Layer 11 of a small transformer language model trained on English Wikipedia (14 layers, counted from 0, width 64).
Take only the direct path to the model's output, skipping the later layers: a vector added to the residual stream pushes a token's score in proportion to its dot product with that token's output vector.

Output vectors of the tokens that the questions are about. A number n stands for (n - 500) times 0.0052.
"−": 478 734 699 489 565 432 551 536 506 558 487 754 595 503 622 391 661 598 479 521 404 398 448 632 483 372 375 600 581 524 610 343 436 633 629 497 475 544 609 473 462 479 472 398 534 537 575 535 377 607 372 514 560 460 412 582 383 551 409 489 554 384 357 409
"%": 454 673 579 269 627 580 640 582 661 509 435 371 406 459 375 573 616 480 481 518 481 529 444 447 643 412 507 400 523 484 575 248 249 671 416 441 551 465 563 456 486 404 582 535 586 710 446 518 457 508 436 598 583 444 417 589 580 538 388 527 434 481 372 239
"ber": 572 568 434 323 489 460 544 441 485 598 476 454 544 488 298 476 561 503 407 686 309 294 460 611 613 506 308 491 492 377 500 473 620 533 509 597 488 534 323 503 579 561 461 417 391 651 533 525 474 619 386 460 562 350 358 455 332 325 503 438 465 770 468 339
"ge": 408 673 532 237 491 389 531 486 582 620 428 405 698 424 433 653 572 603 571 533 662 337 306 425 389 581 282 493 522 449 547 527 568 695 685 368 557 557 311 384 479 534 279 496 479 512 684 597 511 520 524 476 327 477 323 519 467 514 450 323 793 600 530 426
"ales": 491 503 711 484 640 458 656 503 507 597 722 411 538 605 651 371 544 449 366 304 580 395 206 477 564 445 579 547 679 555 574 370 421 458 530 709 541 403 425 560 649 421 439 528 533 711 442 662 456 532 343 302 580 271 449 506 588 346 490 426 588 385 331 527
"ms": 529 594 500 268 714 478 554 532 638 548 760 338 614 418 453 397 573 507 644 541 245 537 504 320 739 268 572 469 596 665 611 225 422 515 464 772 568 572 475 280 639 411 193 381 588 630 504 538 339 568 311 463 643 379 390 511 369 323 443 200 479 618 483 458
"ign": 451 446 429 569 604 347 548 420 346 656 544 397 390 260 538 627 559 417 530 614 333 490 487 440 581 367 463 427 376 652 375 520 543 488 244 532 503 479 531 493 529 415 381 370 315 704 666 610 356 592 344 314 540 423 489 577 538 267 457 531 549 500 287 487
"ater": 433 563 511 441 708 448 663 472 673 578 638 600 543 441 478 273 542 538 464 705 664 500 404 486 649 429 427 340 801 619 436 522 530 522 507 352 543 819 373 406 538 386 408 438 630 592 593 538 600 668 292 506 651 355 393 385 454 313 456 422 608 361 646 509
"ruary": 723 770 602 484 212 330 453 200 653 760 635 401 793 500 568 405 720 443 437 280 753 450 556 229 737 424 528 432 577 686 636 22 435 806 505 500 278 744 513 263 597 260 677 494 60 688 554 568 518 597 264 368 602 252 473 429 172 378 424 162 380 507 169 82
" album": 483 675 304 507 348 521 647 515 530 634 517 586 558 622 410 143 540 402 497 362 399 428 462 392 570 400 181 410 586 660 759 279 334 833 537 431 526 538 421 150 549 468 423 576 536 654 541 661 536 570 504 609 682 485 287 432 461 504 399 395 427 744 356 359
"the": 473 626 342 506 534 469 579 494 608 433 646 438 610 641 428 413 579 570 518 565 569 362 345 351 596 314 414 467 671 459 551 360 415 594 624 524 393 494 457 302 604 353 324 412 634 586 592 526 384 488 414 606 457 339 571 521 214 560 466 598 609 693 520 532
"ig": 446 537 553 405 497 492 394 575 396 547 572 344 521 448 525 561 570 478 380 580 672 536 461 557 729 583 539 333 637 478 442 542 503 441 468 480 434 379 345 395 476 432 510 513 626 339 482 495 451 519 489 424 479 440 532 414 544 484 521 397 527 473 291 447
"ly": 509 455 494 377 561 537 512 532 665 564 493 660 626 309 450 368 524 566 606 572 491 273 324 405 728 396 726 487 454 544 363 301 662 608 606 314 507 343 364 425 428 456 623 633 674 456 572 669 341 365 664 637 494 432 470 417 424 510 503 531 503 688 395 491
"ent": 419 616 525 596 647 531 527 410 387 603 603 539 704 577 615 568 564 420 638 410 401 436 416 529 660 572 596 643 616 676 414 633 617 722 309 592 431 529 399 558 478 316 444 324 481 570 675 599 568 521 503 419 447 369 414 511 646 478 523 296 542 483 604 459
" place": 458 674 620 565 318 444 615 500 419 617 569 426 629 538 341 147 550 609 600 392 666 521 438 628 531 246 440 422 485 462 588 311 282 701 487 414 463 453 674 463 540 497 394 384 297 657 440 616 319 440 320 480 519 443 581 357 566 500 362 389 554 572 618 404
"ica": 556 388 490 292 492 390 581 455 510 611 575 595 572 500 606 469 563 552 495 591 659 594 361 250 541 435 383 446 468 556 429 395 259 584 419 468 402 688 340 425 420 550 461 470 631 639 438 586 401 577 500 629 420 251 489 594 462 286 442 571 756 662 279 457
"ually": 271 548 563 439 633 384 489 224 708 554 730 786 459 81 589 196 567 334 564 567 701 523 551 245 495 312 448 548 341 543 732 445 315 759 434 513 388 568 560 441 521 374 567 298 413 445 725 576 330 580 691 583 644 282 395 375 411 541 365 466 824 729 326 418
"cl": 552 523 413 444 446 451 529 390 295 452 513 438 535 303 531 386 603 410 573 548 448 333 545 400 391 500 321 551 534 428 483 451 458 504 563 703 448 426 596 452 570 312 387 500 451 640 573 546 503 481 520 664 497 500 706 503 347 345 465 456 371 453 672 355

Each question shows what one neuron of this layer's MLP adds at an activation of 1. A number n stands for (n - 500) times 0.0013.

n182: 679 424 435 360 406 705 476 537 448 491 516 382 483 517 613 595 619 433 674 630 533 527 595 405 552 540 462 391 482 516 392 573 596 364 440 546 494 598 586 597 391 703 522 495 401 620 421 508 479 487 420 435 495 521 577 289 529 596 342 456 570 523 521 512
Which of these tokens does it push up most? "ign"

n107: 379 528 458 466 556 567 376 445 673 569 334 439 517 513 440 289 531 582 445 432 677 601 409 392 397 535 557 412 420 613 424 408 297 381 468 570 536 288 505 525 590 491 414 545 599 396 407 414 375 452 530 469 385 545 493 430 661 552 394 596 533 439 411 580
Pushed down most: "ber"

n75: 458 558 317 326 396 680 499 502 371 334 691 579 501 400 618 505 463 557 499 497 372 489 504 388 392 284 491 483 404 485 506 465 701 545 569 431 462 421 570 587 376 635 481 498 441 537 605 458 576 547 419 446 587 493 406 417 535 547 444 492 613 501 513 497
Which of these tokens does it push up most? "ually"

n124: 459 540 450 516 606 445 534 424 472 460 353 499 620 614 417 630 360 541 497 552 375 394 466 488 549 390 397 482 438 463 398 486 599 386 400 581 416 565 515 466 412 538 436 600 366 447 525 448 472 499 375 395 535 683 424 463 367 545 644 320 353 601 508 417
Which of these tokens does it push up most? "ber"

n51: 517 484 580 535 577 455 482 468 523 349 510 439 463 472 684 527 532 497 397 477 469 640 475 540 520 458 610 492 423 370 581 783 435 631 557 358 572 484 465 540 584 492 668 417 637 420 447 325 377 490 567 426 457 395 532 574 504 453 608 447 472 477 530 514
Pushed down most: " album"

n25: 488 388 401 370 420 481 597 264 613 404 467 460 572 492 593 504 439 522 542 472 538 648 601 633 438 361 572 491 521 512 378 541 525 622 440 566 449 450 619 548 275 455 538 613 422 469 486 488 482 573 322 471 498 562 402 475 709 609 652 384 392 460 594 418
Pushed down most: "the"

n155: 513 464 525 427 423 536 540 624 589 537 480 497 533 469 398 602 839 489 630 540 412 572 519 457 518 457 422 556 468 344 319 435 550 468 522 587 555 581 736 509 603 553 536 483 400 494 408 686 439 553 355 394 378 319 510 493 545 538 325 394 460 535 444 442
Which two tokens does it push up most, strongest first? "ruary", "ms"

n118: 533 320 527 478 492 503 454 612 472 495 385 433 608 536 478 432 594 459 574 595 485 570 558 431 450 472 528 589 510 579 324 406 579 546 677 512 521 428 511 381 253 460 615 505 515 513 361 616 538 441 594 505 485 386 559 533 668 401 604 517 573 525 632 456
Which three tokens does it push up most, strongest first? "ly", "ica", "cl"

n86: 518 618 657 598 460 556 503 685 412 451 525 548 399 391 583 399 611 588 524 381 461 429 409 611 465 489 356 649 399 529 484 296 517 437 501 348 555 560 521 629 579 385 459 520 527 485 704 573 440 541 451 471 545 570 459 480 469 488 427 483 504 346 539 647
Which of these tokens does it push up most? "−"

n30: 411 685 557 549 386 437 482 433 485 538 557 535 619 444 482 475 327 498 406 406 412 516 550 642 474 638 595 397 644 433 564 482 438 525 432 551 568 526 501 590 389 242 538 534 352 602 493 486 437 557 481 585 381 469 496 522 568 633 369 547 622 548 488 564
Which of these tokens does it push up most? " place"

n8: 418 555 470 378 591 442 466 355 515 406 613 621 473 441 439 446 531 477 330 527 234 399 592 462 412 519 490 454 296 569 457 421 553 578 370 376 364 619 329 501 387 548 557 590 450 619 454 409 478 500 548 539 386 522 482 570 592 718 502 558 549 489 457 507
Which of these tokens does it push up most? "ually"

n19: 476 390 458 640 438 554 459 425 502 587 559 295 521 537 431 378 566 527 375 592 390 570 732 450 490 484 564 593 549 547 432 421 552 405 506 490 567 487 558 619 524 455 538 482 532 641 580 519 448 418 634 433 458 692 592 583 442 398 328 737 383 402 607 467
Which two tokens does it push up most, strongest first? "cl", "ign"

n153: 412 488 384 481 619 510 457 581 548 502 591 531 203 444 485 563 508 454 442 584 646 600 455 384 705 536 484 522 448 577 433 478 510 568 335 508 470 569 366 426 534 489 494 628 585 528 368 499 561 445 488 543 466 450 483 651 416 687 504 525 576 627 611 509
Which of these tokens does it push up most? "ica"

n168: 474 588 632 600 502 514 537 500 524 538 677 602 559 447 623 367 336 562 509 470 492 353 466 490 445 430 524 533 368 384 570 592 358 536 493 684 611 558 536 478 569 444 568 425 460 538 522 410 423 503 690 481 549 528 675 375 492 527 635 470 469 383 631 461
Which of these tokens does it push up most? "ually"

n0: 715 655 440 362 458 420 402 491 454 629 538 441 573 488 537 560 416 335 519 719 467 331 543 580 524 470 446 517 493 592 473 477 489 370 526 463 613 424 511 485 544 512 373 522 496 510 498 605 617 368 515 358 352 385 599 348 607 456 481 315 618 574 602 485
Which of these tokens does it push up most? "ge"

n26: 575 470 582 350 534 545 425 473 521 626 414 329 521 490 435 475 504 570 620 463 484 380 550 459 307 422 467 504 554 401 571 536 638 577 584 565 585 516 546 528 474 343 433 271 521 454 522 669 486 473 551 423 457 536 441 465 607 410 529 408 493 330 443 405
Which of these tokens does it push up most? "ge"

n170: 605 353 512 392 438 453 424 627 587 386 563 483 655 420 411 536 735 380 522 694 512 508 500 419 455 574 545 558 547 645 542 472 500 663 491 635 488 424 394 593 621 518 307 462 638 529 563 537 548 424 582 459 549 667 533 447 525 530 432 433 388 352 604 578
Which two tokens does it push up most, strongest first? "ms", "cl"

n22: 537 471 610 577 506 337 550 481 363 622 519 590 535 518 539 420 709 733 704 492 540 678 314 349 596 455 392 387 370 478 660 643 657 530 434 462 504 487 547 488 543 563 484 546 438 383 464 507 584 422 424 568 544 596 609 382 455 426 485 562 423 342 499 429
Which two tokens does it push up most, strongest first? " place", "ruary"

n159: 427 447 519 392 343 618 494 484 659 414 524 525 569 577 574 548 250 562 567 428 510 382 578 548 565 626 517 517 381 538 441 641 503 605 500 586 386 412 571 458 445 525 497 522 454 420 463 477 343 619 636 417 414 501 409 380 384 453 244 488 595 556 551 477
Which three tokens does it push up most, strongest first? "ually", "ge", "ly"

n191: 494 499 458 509 575 591 625 536 485 433 579 554 517 388 532 569 657 547 426 597 466 392 491 442 436 425 485 578 624 598 565 510 421 535 364 514 569 494 705 513 687 499 472 566 443 494 525 378 544 436 563 488 512 468 500 602 451 408 579 680 560 461 418 702
Which of these tokens does it push up most? "ign"

n34: 570 463 642 435 364 448 540 635 468 414 421 561 668 527 654 373 457 441 538 654 483 312 466 501 573 493 361 453 384 519 359 545 433 513 488 533 491 483 556 489 515 383 535 452 422 584 458 386 439 578 582 385 602 469 680 421 452 494 479 507 494 616 605 550
Which of these tokens does it push up most? "cl"

n144: 386 547 326 570 432 579 442 401 547 442 442 377 504 648 449 478 403 447 407 500 441 540 486 437 537 631 388 430 362 648 477 528 349 512 459 422 441 435 513 327 511 421 326 622 481 576 445 626 615 289 435 542 596 523 427 504 414 677 178 548 484 428 641 481
Which of these tokens does it push up most? " album"

n190: 537 315 533 590 467 571 465 217 551 697 541 511 564 431 502 476 679 306 462 512 594 556 558 561 496 513 493 384 479 396 424 419 666 605 500 596 435 486 600 416 635 525 696 475 555 508 445 529 581 582 619 669 461 519 487 438 580 529 425 455 601 605 583 498
Which of these tokens does it push up most? "ually"

n186: 542 522 496 481 464 219 435 578 538 519 651 556 471 433 455 529 731 397 761 493 543 468 446 601 517 530 402 413 542 417 602 478 523 317 607 551 472 533 579 701 454 512 656 587 479 478 535 458 628 513 585 579 503 400 450 651 585 390 474 584 354 425 431 448
Which of these tokens does it push up most? "cl"

n49: 554 486 372 422 461 402 534 431 318 514 334 585 614 562 342 484 798 594 534 437 413 369 411 492 500 559 581 555 358 369 478 537 362 444 374 550 532 401 508 475 448 486 367 279 329 525 589 402 423 487 530 514 463 489 634 502 520 349 654 536 431 445 487 554
Pushed down most: "ater"

n50: 516 408 454 500 549 681 628 270 402 501 439 418 666 548 425 510 527 503 360 544 590 305 648 455 543 379 519 478 469 595 426 668 402 499 567 493 495 534 525 419 467 495 480 364 616 312 409 630 470 335 515 403 624 551 547 427 373 622 364 587 410 542 371 454
Which of these tokens does it push up most? "the"

n2: 578 494 469 466 515 545 500 406 641 663 466 537 650 647 448 445 428 467 531 435 561 461 454 462 529 363 435 530 434 462 366 502 489 416 655 539 605 504 563 369 483 474 331 466 571 332 335 570 326 524 585 459 456 562 401 514 429 505 421 397 374 591 470 618
Pushed down most: "ign"

n59: 412 389 490 390 510 498 510 475 615 513 589 494 628 570 565 471 551 464 742 595 440 459 482 434 479 497 458 530 595 707 511 668 557 503 455 545 577 442 614 425 509 459 428 393 636 524 611 476 452 645 528 480 560 595 567 711 385 464 658 469 579 621 662 477
Which of these tokens does it push up most? "ms"

n18: 565 440 280 477 632 643 460 585 424 508 592 549 530 464 476 491 444 360 420 417 522 673 586 499 266 482 520 479 407 531 399 484 564 645 637 450 568 374 578 472 594 522 486 652 549 638 483 402 518 507 611 420 368 444 515 497 501 493 617 521 504 475 486 445
Which of these tokens does it push up most? "cl"

n90: 519 398 383 545 592 471 428 506 365 611 552 534 673 545 487 479 588 654 441 485 660 791 552 473 378 545 499 522 471 538 529 661 519 551 587 452 511 453 438 535 433 561 446 547 506 732 461 405 640 533 523 641 434 496 446 596 501 547 569 490 646 474 461 354
Which of these tokens does it push up most? "ica"

n11: 579 469 517 429 508 505 557 406 514 431 577 594 555 488 633 371 551 414 528 748 571 606 410 550 338 495 615 588 513 578 533 470 403 569 412 529 460 351 575 572 570 346 611 450 510 200 639 494 593 492 582 582 507 500 313 534 405 502 397 583 598 553 495 536
Which of these tokens does it push up most? "ually"

n179: 531 348 589 584 473 484 537 631 453 584 571 569 352 468 436 575 615 356 426 425 607 353 565 383 561 497 547 503 425 562 598 516 267 441 427 506 469 439 603 528 435 579 455 416 565 438 622 394 554 541 440 488 401 483 550 301 573 628 328 582 610 501 573 508
Which of these tokens does it push up most? "ually"